Layer 7 of a small transformer language model trained on English Wikipedia (12 layers, counted from 0, width 96). Numbers have three digits each and are written without spaces.
A neuron's activation on a vector x is squared ReLU(weights . x), where the dot is the dot product.

Input weights of the MLP neurons that the questions are about. A number n stands for (n - 500) times 0.0027.
n4: 798571329538562278566560376389368545582658516516654431454546736357181627311522244604710598182247480731428430418434530362538419393383671406496338500428454496508693605508745337377392251415572525589405623286500623512534420475811472445468616544262531320493427601558725366286328545550484472409
n25: 281471468442300496433376518514317525406636412550528517533797542473788598338509631688645406548216452342394384590349470510453402567552821546414403369545372430464497476398390432623436479579595553306365756518445493453713448662549602424604641390582583470389650424518338547469435429387449442319
n38: 529633583379522504479416275312521610613391347564514518467378577407482431823531432486552535417428541653417419581387583551522551443643623359440598436366643486331639483418859400468539536639675507228586475571581621323659528489427658475510469402626490601280402437386453176664366425491393418459
n56: 341534397589584549435271621420460625509454521375458467465447393396444440432323367491630497344522518572560708598469409526628563614563485451474440468432580436522446382405354378274485488545568578419549161445423589497474593547451527522702279495516352632377445711500577609633569457455440577419
n57: 346549434564536513241389422597497645439516419497701510639730343330615420466466500523532625424503434600368652556674445522467664348545468490405395341574630436560532449487412486603311425687625598436474503675419543556557516507536541513487415778549369374407609633311610525728586426466519584383
n69: 473355454453580674556420588546577679405463416538586524470554463430454571505633660540414560482447531520574598500518497571508470590393576513475492484519572673462554547505540327411503583585472401596420387294517595487566448654582482381664776464578430608461584542377514569367632479558505554589
n76: 545396476568632534587483371471575392527551400489453443520562508470482490479453566381498461417484496445389498520500563506584586589531357506433512480549446506437419424468480589655385488419607546516548567484426345572519620494435485443436521519421563526519508504524600559500379437473512567500
n82: 388412610595519409439546561586554432549539540565590544589514388460565599500548450493447579415429532590425528498650532522462357491355451659551424358571540456468436668571536550416533434479552699493500491441478527626402571371502575490475621574538589384447565509403521486405481519594653457454
n109: 466382497290402278417259450458404371596451646623493464561564589484337620436582396376510484585487445494581470539626465284645603423572349513324624520500326572486487575580470430421631567464442759444330441434330534672448497548627500503683597705358651576303402536520398423311649533552604481365
n116: 500500553605316573597294439703569480596492694500568380550233624424376517620511594410548681151512547652217540375694684353447839601699376415527616413630427408354425512670561314383031529464535389377610335719555638434344476587549391604492606529414278461581648576533460593570413690641579473568
n148: 559375415702531712350348821675398698474281788504605618450379241433473559517566442683487566396705620748397602468425627559478587602626408447583722336196593544249569370575210434412687531500667384557931562527357386682482392708558658341339595397567467437500932500567495572291554496600306453473
n173: 511522478436625402373386496591395648518385715607500593418452536452404515628583518708493338567127271585489279352601535559772586388322425471514539416670711281496429528264383545619522533645511551382566468609576530413712670352578594467457606545294575600491407528387274618434622464689391462583
n212: 402562441581703612527530408425429879348480633310433688371421439487417668676455374370563402590616444662283480420530486351576619242443530503465617509606428362461370593633575302392483322563474500527701544361670465448355666503611556584520513546609542671509534390397604520572458622462507533395
n214: 239612531381527450399513676588345386316726394407473490528364413500644441426449713409550520543643386469536520366463300461401684490394680537468632436346331350403408715321395497457344402474510486517331684722679403371626520500601555462612425560485462670441540437361404461438366608459644503390
n232: 490538375657602550459577379512572657594637654646426394393570541305400419452494563586413416466538631394497384277704373518666487661373528647666531481509307310555478392449446442497557360454619669379576528582569759539569598638518394506565583590323571539470643630494466452457548572585586564592
n249: 539541448520573489419402508451527476505439449548566452475595665566434542518464573386540556497467414402396326532283463623530497476325465538381600507616638612586458595481636377527625462455570492513592505484424539657536419514447365434635733442450508451573407458592509373409766530682492482460
n268: 742438408658720381455701562444352668537439571258561719462650569477567411319449178608722251343492472492508541388709731465446360586524378537399666255398521602398741621356421504414653405440695600415822390410427322646483608722431722689375492401471380398482472516426558595401672685629532655667
n269: 591419601540578599572570489556503585434552394644345334534520656365548509334602325453519689592519385500540384455527456540500489619378563462422345448437392478437665495461447493574714481411484405652525470475382440529549346672534465449530540428500443413575421462489524511436407456567632369288
n294: 656534531625263549500326511551361631668459255532474511577569575266535450529383519329652302386546310560248466473628364320611582470556552462408600415445360351757470419617374493313470329533518378504405376688708752420382298442595540438285478429356486697470664356473265431300685519615533394473
n306: 225541380370713496286460723443596463603456800538355511757564405413425306440471686195540654431385389510425544413563535401429691718500635390371515500378392518645637605433541497423474612533411489467415379493550629673338396466472390678514644566493503690352533638259504231642598578564446471412
n310: 648598492656492444408706495391478704452447727523564521489612681452346428384548427562569492698378474417443610578530520503440558621360433567464444402562519583542431423611459384396524457655555416415519529535449525503573579461684596351556529445435485497439473587354426451521484449584505583540
n317: 506425516519703589497346525577787620736494423673640409668422488529692494547396726388470488494394413575425491469454572456437510586558470420448567415619568442570639488485569652543565400319628472385478497445477637476703470519526524509612380439613564626330543285575378393560371565554530336497
n339: 636493671420469456466434612610611741670344645532576540614629613582613483548485497439249653464381582519643534482627607452370708423381483621402388465306405739514457635588412470463578432464520602569446694446595517787500582565459438541556578449488586535295732569439408723419428295447490445402
n384: 622673475578608472439469374376582656337454316493507416438435549473169320452695382500650504671683206467469450513525617503514857564511542688349532392343435528518646510568547462327683568354238673479632532439411430606548493547637503569748583439468453608425447587407363356613569546596424435538
n418: 482616598375527588609434654514708778555503511311618399662565413608389431489425414574408500319453466453346632455664547455414527559408448424323454505513592454461511434344435466488527515422418731506597506570408455486466411476503463548621434545518580506567685532482352351429647362431383679513
n423: 411728568339478335389491535518544589428459594488453610367391456473523608549525586391553626500385611595531418419582611597729654494494425332608472571448698356474332528564667441352682462621604699463452532516636523363500481597723472588484543605630455724378415562379403393503562506533389589284
n442: 496712266649454176533440537663553529471374492601516472407496671183387288528496343612464639456517596461325237179459504543295347278484443668543455536515517484559432613508263504475380272536719546265620516525221415480397677353369305639553548577383539516270585625653572484496605479872596436485
n498: 356431569489489454539370374403647689603486353425465716460377425554631459322332540428440507511478448463670639493504583442591663532581592611605405355447558440518507447507590377472536424293344590511612425199425482393761483573446545397500388474525186507528620437111453462382515625780507742579
n513: 541500602339393380450539646529480740500545414605569307320261520382730319663332555576539689520475699599646495436510590730398707465633470100377288284518964555671588298329424190390485687932607237628384570500803572505751456428523776336544451531643476867399396288273094558568444731448256563611
n550: 390439497542387568473569344463467459422575505526532417645643392380603382534392410432401605511637584497468546540674486487483508617505519402567468477625374591306444567585456562462355371417516627463473330418429365599489521508566587366281497295442487609569487468333521610416539530562458466387
n562: 559673459229508577471380533520659248496548539461645568684558318535508764578561545549476516560364128405512439389602621492728378631460480427373368394702627802529544412447640352524237582592311665468729500740479521258670277671824563220592548354388558438393407372516665488465508463362560512417
n575: 754425625577345481534566293496515314537533357595489349508360448360295527479516541466592589442515460353384470453604528585674566810603622637542628239216406397350854511537602345774447519620486504705470574578376815532551482466388572317460536410510595404529471559620545518252466474435446619497

Each question shows a token from some text and the vector x that enters the MLP there. A number n stands for (n - 500) times 0.0084.

" is": 473457486384500540539604453623571452544525425429443483383495457620553611413520512492410490471473489413532530702479434545560408528523405466664463621593499639448519553617432724424454445576330619432511510476513615512520553499280424608512379437581463506679435417552398477447504500500446502507
The most active neuron and its activation: n550, at about 0.93

"e": 628499446482389523441540552600535567404533418422498519525501655567415467400538517401487426565499530422571473688422424518533406486408504514632515642488476643496486495534458637489411531517417557430567422429508458472600484360451572679518442765622468538710579489511412444516357432438457515584
The two highest activations, in order: n418, n310

" that": 512480398434418400588460516493524548538588510473401520561470559466524566498723549405505469499511509495485493590490387682486421438495435441580483418550560673483422352575426709548471465478360508528573544440523568579631511527440472557603447597704424412728555498462445509431497582464584448515
Which of these neurons fires most? n498

"ma": 474527462320500487455497491517512596472594494475387522491542482519488515448518456520591476487520454467562530571380512518581515465554517531747442838468619740585423421588481842446385565548487483434592511464460700450426589508347428561457392518677475532791451519504425507481472450430582481384
Which of these neurons fires most? n56

",": 543525407488481525522453453530498497483482522479405427498499587552501519474679483449488403446469564481549539560411492590589453486502460492810529536639472628506594491532386690450480505508359532453539536415618571420514496431441552530606464680536468468608487411498369545612456457402484402531
Which of these neurons fires most? n173

" as": 496484373438465675551437512561503516485483525480451500485532588591448617302644531417414429569367497574483622645535430520534404563516461458662514560545524661469540436427409571462478495478381562444568548484581638604592554517471600584609520596547550523689430541516440556477446561300440440484
Which of these neurons fires most? n69

" coll": 451547416397499469546625493466414556494517450382548571483529625489456513385556615417556574573537459531593523701585504619540505499438513568641574551466586604515431543606469748324490524536444592532406434534584665500538500517312440467529442583586531438939473556469460492558411519452478341583
Which of these neurons fires most? n384

" college": 438506425457443476617562499591434511440511520517561612398506644407448536448712456491418461546466529484506507590486449576456473598493516451813578485684557549474498470486482737483414514524369503536471440435634587467490560457351549623470493550708518507698500590422424495481373466493567475554
Which three neurons fire most, strongest first? n173, n82, n69

" be": 507441476345546559515595395593506503524533518428468450462412416552497642416545431401507425505425425498541583636579362582615414501542450508695496611541503657491514540602430623428517538502329534422530521489528544589521578501437482621485371453513535488771425477516395460407438476523435483487
Which of these neurons fires most? n550

" Georgia": 574496397455546579458470479589498521489523510472566594487464585639373537623691384434482537580531573446529541602436348604525447484437446435745519586576445584488583506505522731517441515454426550495610520416646630411466571486217521617480430632513511503624564484409449526550395421498588459530
The most active neuron and its activation: n212, at about 1.5

".": 439571333446433404508505488454473541533464497510458417481457553590528519457766511445583427520405532489493528716488428596583452416523434460622504541696531613438540473600463660473431483484409470348527483476464648458540505462386566579493403467661539473638574435391426492575400478523508367553
The most active neuron and its activation: n38, at about 5

"in": 604534373466398561494592494593550476474508474467478513543421581440381531451627548451364498556380530379538506476349509585506464423489482565512545775422575684481520491635428808412447449490499442411659559418481536535468416484427477622587520620685529502661462559485439519492416431499441502517
Which of these neurons fires most? n442

"back": 584496370453391506476593462578419439515522486436554489532569589632431528391620537486349490526447498472515496744478430675409485480507468493667575694397570500496454503463493544426417487431342537610490473513593707495545362432414603637513501633555482430735511563463417483505418410442619542388
Which of these neurons fires most? n4

" emer": 579539457425484396515517401461482478408549490458514581503564602591452544403618497435509470454548450392492486881532389533540526560550535471667503558528597675547410579639443744376443512409525577508500458546473854532437666509367502434525584497578468394737419521465441555450461591483505458420
Which three neurons fire most, strongest first? n249, n550, n109

" representative": 518527340459523517564534482574507480499500588422459522488468457524477599425713524486389408498492493392369519626428455650514487545573550438707479559592563666498443471589458641402421442515364561603503446497587525511480443453385586614446524504637508442790438585480403494543390480498578487464
Which of these neurons fires most? n550

"lo": 469471344474542530451618477577449520524540519392427498508521589512412596306455545390653596552454617472573508596421377545606495478573522497506516759492590694488382593619474773423472552584505548606516514524514508479445539467504513522568456665643527570769497472414438455452527502331458484579
The most active neuron and its activation: n423, at about 4.4

"ea": 439482483481467417425352476597419521483515487506530489430546416498517647393573452422599441534507495358514536760396301523571552493376549464607509419510577635477357546682463753632406484549506585641508507534465679491437520406591560569475558656686482555565598464481459577511482385460540493444
Which of these neurons fires most? n57

" kick": 506496370435422544503565442507461516432405494413475469572447641563480563400658579501420419451502586464531486881515476677384500498566471478644575689513600503497520580488464706420549546514431537561476475464644598370537495515430471657536428509745466416718504576512480498442440578503573516469
The two highest activations, in order: n423, n69

" of": 527467397470481507570599508538520481478446455514478620502527508575541613422758520420503466418552522522520532518503370580604511504501332474737522632513479668509525493548468609532505452489439555448494478490525558648554493475413544544575528661559554522710505510474363490542432477444489448570
Which of these neurons fires most? n109

" \"": 403481386489448523513518537590543498530415331539475436414490576629498599476713554515490595521559440497515562649465451545484486302615585484650521625562491618480546464581405780418533498430474520474492504520489691464512579521387578537485462592542539464702503485384445475556500541282526601471
The most active neuron and its activation: n57, at about 0.32

" gained": 527524347469479473435584461656521488551472554419526515474532586601445595315687478551453424482531492525480512620468472576584413495594450428583470508578414566414434607538415615535495480515362640516501451490550661497561600514324491576596450471605487374740443529560417479446452483524615525501
The two highest activations, in order: n268, n82

" so": 536508421467475486544684500592513549492461468548431530558486663497432500409597491378622490504441655508561420603541334568565470577605567498441503500542519664479445420510442850374527512588376447480530535502636691547468524520357490500440465542595483497794492386525479517463515598463616462457
Which of these neurons fires most? n294

" are": 484436391367482580515608418631520491544506483422468480427430500638552627433578451480443486474513465575534549498551396574604481471498427472679467573571560633500504581615459672497507438551316590476567531450571597564475550507382506655492360458582445481734419446570383458489455470513489441449
The most active neuron and its activation: n212, at about 0.53

" football": 591541401416434541576606468557517485502596514411491569457480628525388500456645523417445502570449526445571524763482477740493436529414527522716496571613541542520472450467467590453456487504378514573445546521577550403428512364507617530578514625676526393657496607453406452391429468406554404504
Which of these neurons fires most? n310

"vis": 578497434472370563308459446535441397516462433488490544552591593581360556397542452467538563568393402454580628549354417505485345507521515447592542644547564565440518520539531808496419575491422635512494479549489546568591589338461587497434530574602458437491552589501489494620443489451615439551
Which of these neurons fires most? n57

" well": 492431441411371448393664423634406391499535476484469547500479531543502720397551453492507454530566532512523434694554348604519526548556543460573522578595605665469453565558425588509528551452375480422528500506658527465433548505338502587543461558568572488747467494448409546534453385466556428411
Which of these neurons fires most? n550

"key": 544485402491448482561448478534545564428442416448551557578465599513441478474589521506512394504481596611498483695411350669464509427383450465679601657560546502522610522474478795470403567513434524557535539536536473464515561403521395675547510663742469509745579600460459557486385449536563443480
Which three neurons fire most, strongest first? n442, n57, n173

" at": 524543419431480524587482546626508489530557510465491482452497586597470584357678500400476477418560594576524551618469425585545509538511367405657576643511516515476525554516449616450493534546506596467458468508572651579601428650316493560602411584485612490781615493453420460481397464416611481536
Which of these neurons fires most? n232

" State": 539527492450472453510529478600493484506517494371511481429455652491368486508601442362380416577486525477525456753403386470517435515414406432668512527592472652507534465447478752524376412552471480615575453536583600403561481430373516643536467659679536512579537545378431435454415417487527498486
Which of these neurons fires most? n38

" 92": 483590358475453565553535465433469526395514458388444533535559539681357654503708516428479416495572513562488578680514395535486364487389440391580522516543529610590570482503533620422456513463457524480593563515554574426480525529432378539483397608531496505711490530602361520472437457486470502509
Which of these neurons fires most? n418

"l": 499456374475454506437517581597485510373531432379486523530409567623413672446573595424514420525507479362477511641327400528588478541479487526521580720530561614385488486476441736538450460495391492561568503468477642524637424359484481545485513570660475524773542518452402446568427478343378544477
The two highest activations, in order: n214, n249

" had": 370480351422426482407628512636507489465457480446506507521458636637446529427566493498486426337482475538482564569496439609483413528533410394654511578556504566462444478596419676462480484499354614444654433504560506492611628600352464627525362423651477499652464483532464481430464452531576510533
Which three neurons fire most, strongest first? n268, n56, n418

" who": 429450346453434428574518558577491501510548510389452566535504519632393530547571563462526472499503493508453501554568376689500529506442425468667483553605494696522469295557430650465413533535437536518641531489541637496655594474349481545565440528754500472702551446499478475409471462372670492453
Which of these neurons fires most? n562

"le": 586533350529427525522637591596494627440627498375526519512473589581437585432666503456543493532359489395508559564486500597531456507514452571611553601456547527490528487544411502417445537591445500547547515530486600484581375423380413666555478537681516436784580566535436536439386439439476503523
Which of these neurons fires most? n418

" through": 527495413436480610493516522499517492557524469494469552450445547518488640328749494390552459435524579488492547626347483559500485466563436455672502561519528650419533528477390617441501538498464536406493430508547525603538531498387499487549449523555643465783436478468407486500410422582534463564
Which three neurons fire most, strongest first? n148, n76, n249

"The": 447537374465465452561584484496555494603492416483520442496502591581474532473808554491552528480473566500612529714429417570550474444408441471595455617459488639546545407535435690423482544502473470534504483422517678602562556487380472595445515560443402531617465442427428516450322500548517460443
Which of these neurons fires most? n4

" a": 454500374449463525565597391449564545563462438519488586451534528531508658480747463454518430446471432463526547550530473621591495526447502514571487591408477639445494498600446616489539471508304472483382515468516639528552568506378474494503419537533411479752503531504429474479299436357535518567
Which of these neurons fires most? n575

"ph": 471424349442394553491512428601479504550515447561473680498559746680557586486492536503480526511433472332576433557438408466533547442530521572515593561467488641521623431503444769434462568514414503524529572474556467457502414476542619608320478416695401494768487468476529590489477507517507338506
The most active neuron and its activation: n25, at about 4.9

"ion": 582498414451493608478511547580423490466548435445486502492510572494328515423538439440461432488425523386541511829468391672541382507398487452604534557515523651444461502466459637494389401545358523587521463560451506511654395312524573533583478731706481457629412522446434536437410494568505548569
Which three neurons fire most, strongest first? n310, n69, n249

"cious": 579448434438366593457483427547475480529554420500527520539456466474476650406733537478464527491521501492383527617456508567641452446500500476693554514457527574414444516545450635461448533520432550563498515444574631416463416462379408570573506567632451490807418547454425428630462463521656367622
Which of these neurons fires most? n116